Layer 6 of a small transformer language model trained on English Wikipedia (10 layers, counted from 0, width 96). Numbers have three digits each and are written without spaces.
A neuron adds its activation times its output weights to the MLP's output. To switch it off is to set its activation to zero at one token and run the rest of the model.

Output weights of the MLP neurons that the questions are about. A number n stands for (n - 500) times 0.00042.
n5: 686472615588799594426344549509307677499616533598374407375497325461457282247414487383671514413638567406569492577461361353602590687417630649672511361527140501253333630701510406408422471510799607362582401437855525545446269607705532745456523760375689396398601532359383627223714333336547509303
n7: 417514676409840516438978511540393305605581657376382476518345751389519342651328394559366375428650628485505751671548682393491448508669478749440554711311520813392262476430240205603298555178708393435287589781544365319332429672836380591517330423375420611537558441410731306740600338300411515549
n10: 346422618758501187462587487582153561464582700269398298260527377514262463600349293669728769483556688668575312503407531664506413370261516450768515478427636497619394560412519757472557600366494581484601264561686471523604528787512146491498644635487569441556404546390505559347418440630371508652
n56: 399521369679544442511419501418490649746614422507582641617578400655257561515669349572348485618322386113337344396469570558581533465395545659622558589459499311588232436379323293610581569364709459424357449769595450468389544562451400513536462241585250622738421727479568779530620679522595583320
n84: 633615745682645535407685576607433411505637263436351631477363257667647549644484332592384375616271635360513534506223495593256525606334165418674510494735578451317356632287560588452531539304576335490394553392308510660533474528488449441516590484627624620677636310452503443328370638717654612477
n96: 440808521479574394376499626757606401671596538512470340472484081675263351429728416483538525303445520510847283611619281576450525517441524480711274244221351493657451522477607549554417590599458503543565637453746495522370735642435510555571464504415547571802498311557363610481592215820079516234
n105: 499428694604739394527646461732798360481428194138265519187665227576547500061726444523560182652477476669564323674374438444317596640511384398689486473486793544229522529349457566473710326389452645435381409624657509636402584507455476355665725591606606666836778196407431474488478457615323571554
n135: 350638513353495521361589469447636505626499610656531610593120344307422655505447797608479391503463589434192512557409508538300549404651462538777476607359440343641480456445297456485537795471535483121700586704552445316464495527288372352661719580675456690359470594430472554528781121473569466648
n144: 510451456677535444638413330726464523618375539391486472398385615569511514539694390414877261443571407210657438311607481522685550497440494652479495349683385405413431549477464578509390536532681546430506480584412525440586565733479499542319528435620636351670539552596311469551536323482304437406
n145: 473525645474520468346599467430335555860700681459428652440472825594719456495395296524556338313527429337594474622263533687568411433570398391731591378382137606512529443484459569570384368426299399532535707716521617420635527387560393425522646238595298414515377686672615540365561520604419493446
n174: 791495652566580608458255591392527342439618407359577485472528456686451556555580219372680370711332574319528517378585440507514398552486671441606204308578520453608590547387256390334376709552874419538748555381442368606762656285653453353502631579298495598433259424545562567443715259472647571477
n184: 596672511586603553438401370440645760464666407668704478414401437567309476923538546505483436525661314485547134459855485394789517361305250583419361237325539641447582620517572455519240624502624759498575727650444410466303522245524570340369509473573506519409303287578348559510715672387420425484
n208: 500327462777275584624521571392461429548519393260583536677665536541386637510661616475465612473545351394480680273517426446619345320660595497629583416397498417448728335399382344358537513429398281509451562452331383670573466130801540383633597514479567416255349703468880524500771533426708490693
n230: 203519744460684203585473374650382288498654634351408381585607541435639457465405609700523494549630323448475552454600422722607605402386320464539380415448601427550407646486366453549711470700531423299628332453314523424452447289814656422495615649805325613638439596337302517533778470635252589426
n239: 686335523472493387638378354490259529549404423484653694730684576723297376572322537439493650443327491244334472484454471654489262426579793303513423515547421358429757374721483588555565733406673272446467436781520348489792323273306471349678650597181511498482560582696452339551707479432804584492
n249: 587165529371258543510675451821605465459571514588515693466217373881468524642475380421555666352383689628412399590574507447315486463486365581707178657569573651449496333447510153602563316571600616666449304554364423620196259583400675608553455512551726454562656590462673066602572565677269555286

Each question names a token from some text and the token that comes next. It shows the activations a of the neurons there, in the order above. A number n stands for (n - 500) times 0.014.

Then comes g, the gradient of the next token's log-probability with respect to the MLP's output, scaled to length 1. A neuron's effect is roughly proportional to its activation times (output weights . g). A number n stands for (n - 500) times 0.00086.

" 12", then "8"
a: 500500466500500500500500500500500500500500500500
g: 639566508460456487630452494334601474467557315380432813899625557644383471443293559363275451451532460525518590491291524779584384463576619304611600463552513454562537424426346492591544556619613436333307412535450495587347447376582510523538452551721347436304491619497461348558417623398843503531
Which neuron, switched off, lowers the next token's probability most? n10

"el", then "le"
a: 500500500500499500500500500500500500500330500416
g: 585489431597344435400472620372544480334422402327462622625391423435371634718552378353286579463604811350322581517518580405521401610480843497599480721370490580653547407515408473582674573578474409677389451373437542428589601791614195554573471565454460448455339557484644355569475275538549592436
Which neuron, switched off, raises the next token's probability most? n249

"if", then "y"
a: 500494602500500500500503500500500500500500500500
g: 723653434446734498399442323364385451652308415559533576596616539562530467643559613535585548632393550438578487506336626402301660684411505434598627613529544310577423361208584782531617546538634491404526267231395482457432371617204634601429550659575329334586553524534396559347456453550433528438
Which neuron, switched off, lowers the next token's probability most? n10

"c", then "cl"
a: 801500500479500500500500508500500500500500500500
g: 650503544623674351686712409427285469525607448444366640530456581268392740714553468450834443550423362344463607514493611559499654638347395594483531363599491387450477604450457430560710537491472371300504433483372682377583629412280582539518571800505334495395396390314326423558591514637434423491
Which two neurons, each switched off alone, lower its probability most, in order? n5, n144

"a", then " to"
a: 486500500500500500500500500491500500485519462500
g: 602698521472463650377718528510442413364409724479363480570540342440665577201421572556457652402659329506385310526422699475441502457492213481552375493692531262399542704568505623533385546550496538536389309417484443478509583609389576490684699512783561299520579334565479661592259494617500452399
Which neuron, switched off, lowers the next token's probability most? n239

"ore", then " col"
a: 500500500500500500500500500500503500500701489500
g: 436569802518450574453453626404626506657503457554480546544528667707544470594306521527493655365730696548663582501550531384588700393464556435493490553575479376474470321406536417373587644449591410471614476268371316537523359796520570392304437560460541461489423828427248391212446443427431509255
Which neuron, switched off, lowers the next token's probability most? n230

" January", then " 202"
a: 500500496533500503500500538500500500500500500500
g: 523320389634618697485609454572602393322315372528616448313510642599544642545293624331592560365637728576625592534288355455524587555420373637591499367548376652551529552492609421337587553417414332519590600343375555631485371374501394659542516604564540426192309606391511517317448358694510671715
Which neuron, switched off, raises the next token's probability most? n56

",", then " the"
a: 500500500588500500500500500514512500500500500500
g: 498505781499446508593623520539560264564368563419531374450837602164644804345468556392509605595354531488500430487431631300463656455679459416476521530545490450389395611466332560505452427592306428712728365268586527649458469332674593406469564548406432604478452683472361587572608424346410444492
Which neuron, switched off, raises the next token's probability most? n56

"ae", then "ont"
a: 500500500500500384500500500500500500500501500500
g: 368419347488428731394358505325368432306445521501468408541771455586514400565616687506481519687466488625369532471480529666284300678708546346430679532650185382507480208480455617493572423485459700571624613477338542714546559400444534651611371540357327459484525581445665401546493395687608555570
Which neuron, switched off, lowers the next token's probability most? n96

" w", then "ater"
a: 550500500500580500500500500500500500500500500500
g: 566571631498572533364555637494638643564234336464493519538357542532449591343783475433428623576432441443357364477716553635545565687538487391449546625488354557704569329305492711450320531578349461417536441446258317558568342530651243384570512535486704289799580413642395638520428537549359449476
Which neuron, switched off, raises the next token's probability most? n5

" in", then " An"
a: 500500500506500500500500522659500500500500500500
g: 449704539518646385437599470738505521473245440580504574511259564777439268863455586461609426468516496654503683455508558454491385475465616713536545470360516386422454656292626380629555570341482771300606444546327419537382457462420623610394478522382601580613517389471272243515514504375457503564
Which neuron, switched off, raises the next token's probability most? n145

"ent", then "ic"
a: 500485466500500500500500500500500691500500500500
g: 557570623551395394530278337520598569595524705586668812434658504591670590549584661371568419296565552741487315515397376614573454497265679378504549278273432344454405627473440500554247379484415638723436447499486322585460442380459533458503530369615583404544688372560643511538396354400423549680
Which neuron, switched off, lowers the next token's probability most? n184

"on", then "l"
a: 500500500375586500500533601500500500565500500500
g: 414480450497279403609381484426615321518424546258472386751395472366481501607418433473756451555336401369617432657628474457382342498581637488257435626617446486376436478557447434530478780481587508504698601506536417536564583504472520610746712490545330596295468640381471391504714223663740522638
Which neuron, switched off, raises the next token's probability most? n84

"ant", then " educ"
a: 500500519505469500981500500525500527500500500498
g: 578510448520472638471289490625722498511519393374419312655548654465548581586470510376226507352380524703668852459419462322390386531609547563337667712571668390643577352338431522505406605382490526648428367538521554697557272556337620502611527504414458581594427254484508570242505463636596445382
Which neuron, switched off, lowers the next token's probability most? n105

" ch", then "urch"
a: 500402500500500500500500500500500500500500500500
g: 544541554432540241458547450399481659733462519439529305623464510320342431542507480586538387585226383471503331560297673326579616569562487387529627412557362507573544621626565528541372601520168457663351502637493615561331504661293441521636511463749536584616256690434325708501477631666558379479
Which neuron, switched off, lowers the next token's probability most? n7

"ed", then " cl"
a: 500500500500500457500500502502500500463500500500
g: 425476326390481404432388583422522665726305469766505476494508416603389437481616462533507314499379592743655475527547721511529478727650465463240499456730642518527558677374487477520638525350803341611434458653534613545369360544416415668519384299519429413588490458349278600478500504527466545191
Which neuron, switched off, raises the next token's probability most? n96

" in", then " 191"
a: 500500500505500500500500536569500500500500500500
g: 464539519355466718456361244191482501527633618427455544578637663572558629541635400623372486566260406337704550370687754558509504508366381413609477748431468593566505391754410624598441393459569372641437393398569645381629410304360583358548493357449468346371597466434611666547487555665422563370
Which neuron, switched off, lowers the next token's probability most? n145

"i", then " in"
a: 500500500500478500500494500500500500500500473500
g: 530558474458437608456668457678589471533603460698542348310347538273600453478554451509486630217507407423284631423435537394413627403561285529635229434566625286571489442374360686599624557432609749485427463641474340556372565616360647567659545420496444392654574686585518563638320610617242411579
Which neuron, switched off, lowers the next token's probability most? n239

"ann", then "on"
a: 520447500491500500500500500500500500500497500500
g: 662293235358623698405514421415322563520581641438457435543562477462682608437589398441298538512518574664621474495350590720403636662452638536275520401536421386372382576506403416637915485465486400513432523502549504601428606677351498634466219646416425411474484579435389395738588362502664414533
Which neuron, switched off, raises the next token's probability most? n7

" |", then " 3"
a: 500500500500500500500469500500500500500500500500
g: 421564488294365570445355658607773553662414735841696407403494422495599780368537588486291405487585475532553243511365537575398601351577392432497489532632488337439561425460539475290533489416576383620408333495438191476377611706282588568532417466584564414589486618485557575450597445593409662569
Which neuron, switched off, raises the next token's probability most? n135

"9,", then " when"
a: 500500500662500500500500500500500500482500500500
g: 468556584421678655630556391272531493343679485337674429302524731529587481363468557281371508653577252534509509500477439472380635669622298545511574429489396374790546602773402588352460527530240542591427571406323445400457655346497465689585736599531444455382620487341427488497426484400640482628
Which neuron, switched off, raises the next token's probability most? n56

" since", then " f"
a: 500500500493500500500500409500500500500500500500
g: 508431358493371550466569294632595494726432509736463408421328484412429601505176468426743450394528469597388471556424282499411589337807564575573492466688578369633480271484431308625326590642428473432441534398552483588387444589746685617432440449631518440434562588581643350765688487549410499408
Which neuron, switched off, raises the next token's probability most? n144

"ed", then " 2"
a: 500500487500500500500500500500500500480500500500
g: 297447440534549472473452378266617794518450605765680668455712275548584567457601521454444319419475615472603514481510651613571672610460525538202445491730603328523427765377624369531696487415573367518386386411440659446460538643529510583443483280447672506602384268476359407410371443525453436507
Which neuron, switched off, lowers the next token's probability most? n208

"ll", then "en"
a: 499500500500500500500500461500391500500434500503
g: 520415484418567653499780404329618512431414404485557332649467510441522662562591373447498572623539248793595320331578552666300517575645360736439607473410608494407362478480340407713433496438568404401709311373605355668548540552323639658586528382626379423642528550541442421290470519669369547354
Which neuron, switched off, lowers the next token's probability most? n174

" Al", then "ask"
a: 500500500500483500500500500500500500500500500548
g: 503373330529452625500217543565496444533523518408457583523501409498601502337590536314362502511628707487566690709708575753325477517667301839324356645430443583327586507521550444457430428415204484519525566645677545571286388372617481571696449485525530667502631422533568483229419366435469471494
Which neuron, switched off, lowers the next token's probability most? n249

"lo", then "an"
a: 500500500500500500500490506500385500521500500500
g: 620529530157512340496487604548680563409419569809469377587533565351397630663449635587386713360719501639521500604378498443352556499455351594361548497463607532473457226763564441702578500492404349449288316483485452430524506646475330564414496494482275650659544566356353395583641634442644382499
Which neuron, switched off, lowers the next token's probability most? n174

"ter", then "ior"
a: 495500500500500491500500500500491501551500500588
g: 262390504593536518344489560359491476442282547596462303440753264481466288878482466636358461598505407523634554470361695620518475415619437387313490323399397423676679570701642477478385547553533634501648660542608591417694391444495538593444491261350671522363639513397580560459652513370519467542
Which neuron, switched off, lowers the next token's probability most? n208

" |", then " "
a: 500500500466500500500471500500500518500500500500
g: 481511577518296617550450674833352405444397417403409535474346532461554390469549600630574345569649530587564599424466583370713350267553455431561424550591593894346503286440579628357540629302572380577472560600462588496619437702771410490527499506500394527329492363473661550441280303568470513337
Which neuron, switched off, lowers the next token's probability most? n56

"e,", then " Al"
a: 500500500542460500500500500500500500500500500500
g: 497669487376594420622408612714395662457480403690447438547459487611246435875700468377558728655609578535437335582481519497503415559298597543367491446360535521463422419367342461479558521434643702297358460551473631405510458490481477492551214498555814701430383528394413367446485414703546598337
Which neuron, switched off, lowers the next token's probability most? n56

" In", then " 192"
a: 500500500543526500500507520508500500547500500579
g: 574549532435566652432348361128518624551598499592580367640684584345630623423669387746392440681320357562702437507608762755269497425509432340569492567314435398409609265517441465588505280495528457483454452673681475438514404436325445437504397378483570453440560662493556717490517502586582497431
Which neuron, switched off, lowers the next token's probability most? n56

" of", then " B"
a: 500500499506500497500500666500500500500500500500
g: 375464436496473577408439534522410763523498376669452419551246579783446350759402516428601392343617351514471618495579525609447444470492596618592545687400343524470463423432559234549670520489417724189353576485438431494712477596488482559292499244518679548685331526666536447431412586644691447422
Which neuron, switched off, lowers the next token's probability most? n144

" |", then "\n"
a: 567500500500500500500448500500500500500500507500
g: 475622756708691587528464681497402393352453562403551457412505422559581377705505598507658329544395406584563639556459435518500495366529522452538360191365599610285495263618535584706542253528191580361540707615397465521531573511517422512584613710437569467536562220433512421572357429646570431310
Which neuron, switched off, lowers the next token's probability most? n135

"h", then "ore"
a: 500553502453500500500500500500506500500500500500
g: 535448489441532746545533573511267527265290561368364429737535611572482543480246735366450595631420481407492428549572602603533449645420526301627423389562630588430549606745345556717386503543405639386564185706377400528362353510410350565643417558400738529437469436462382457465598477562702608486
Which neuron, switched off, lowers the next token's probability most? n56

"ri", then " go"
a: 500500500500500500500500509476500500500500376502
g: 570389409524527464487403409494506451514821379312564566459700522619508146484592370361501347324568466660552475281646505413484677408358353664533440408713645365391428418575493458444484385373371559327537707497739582681503508610444605505413473844635530486449600450606710524491346426613475511458
Which neuron, switched off, lowers the next token's probability most? n239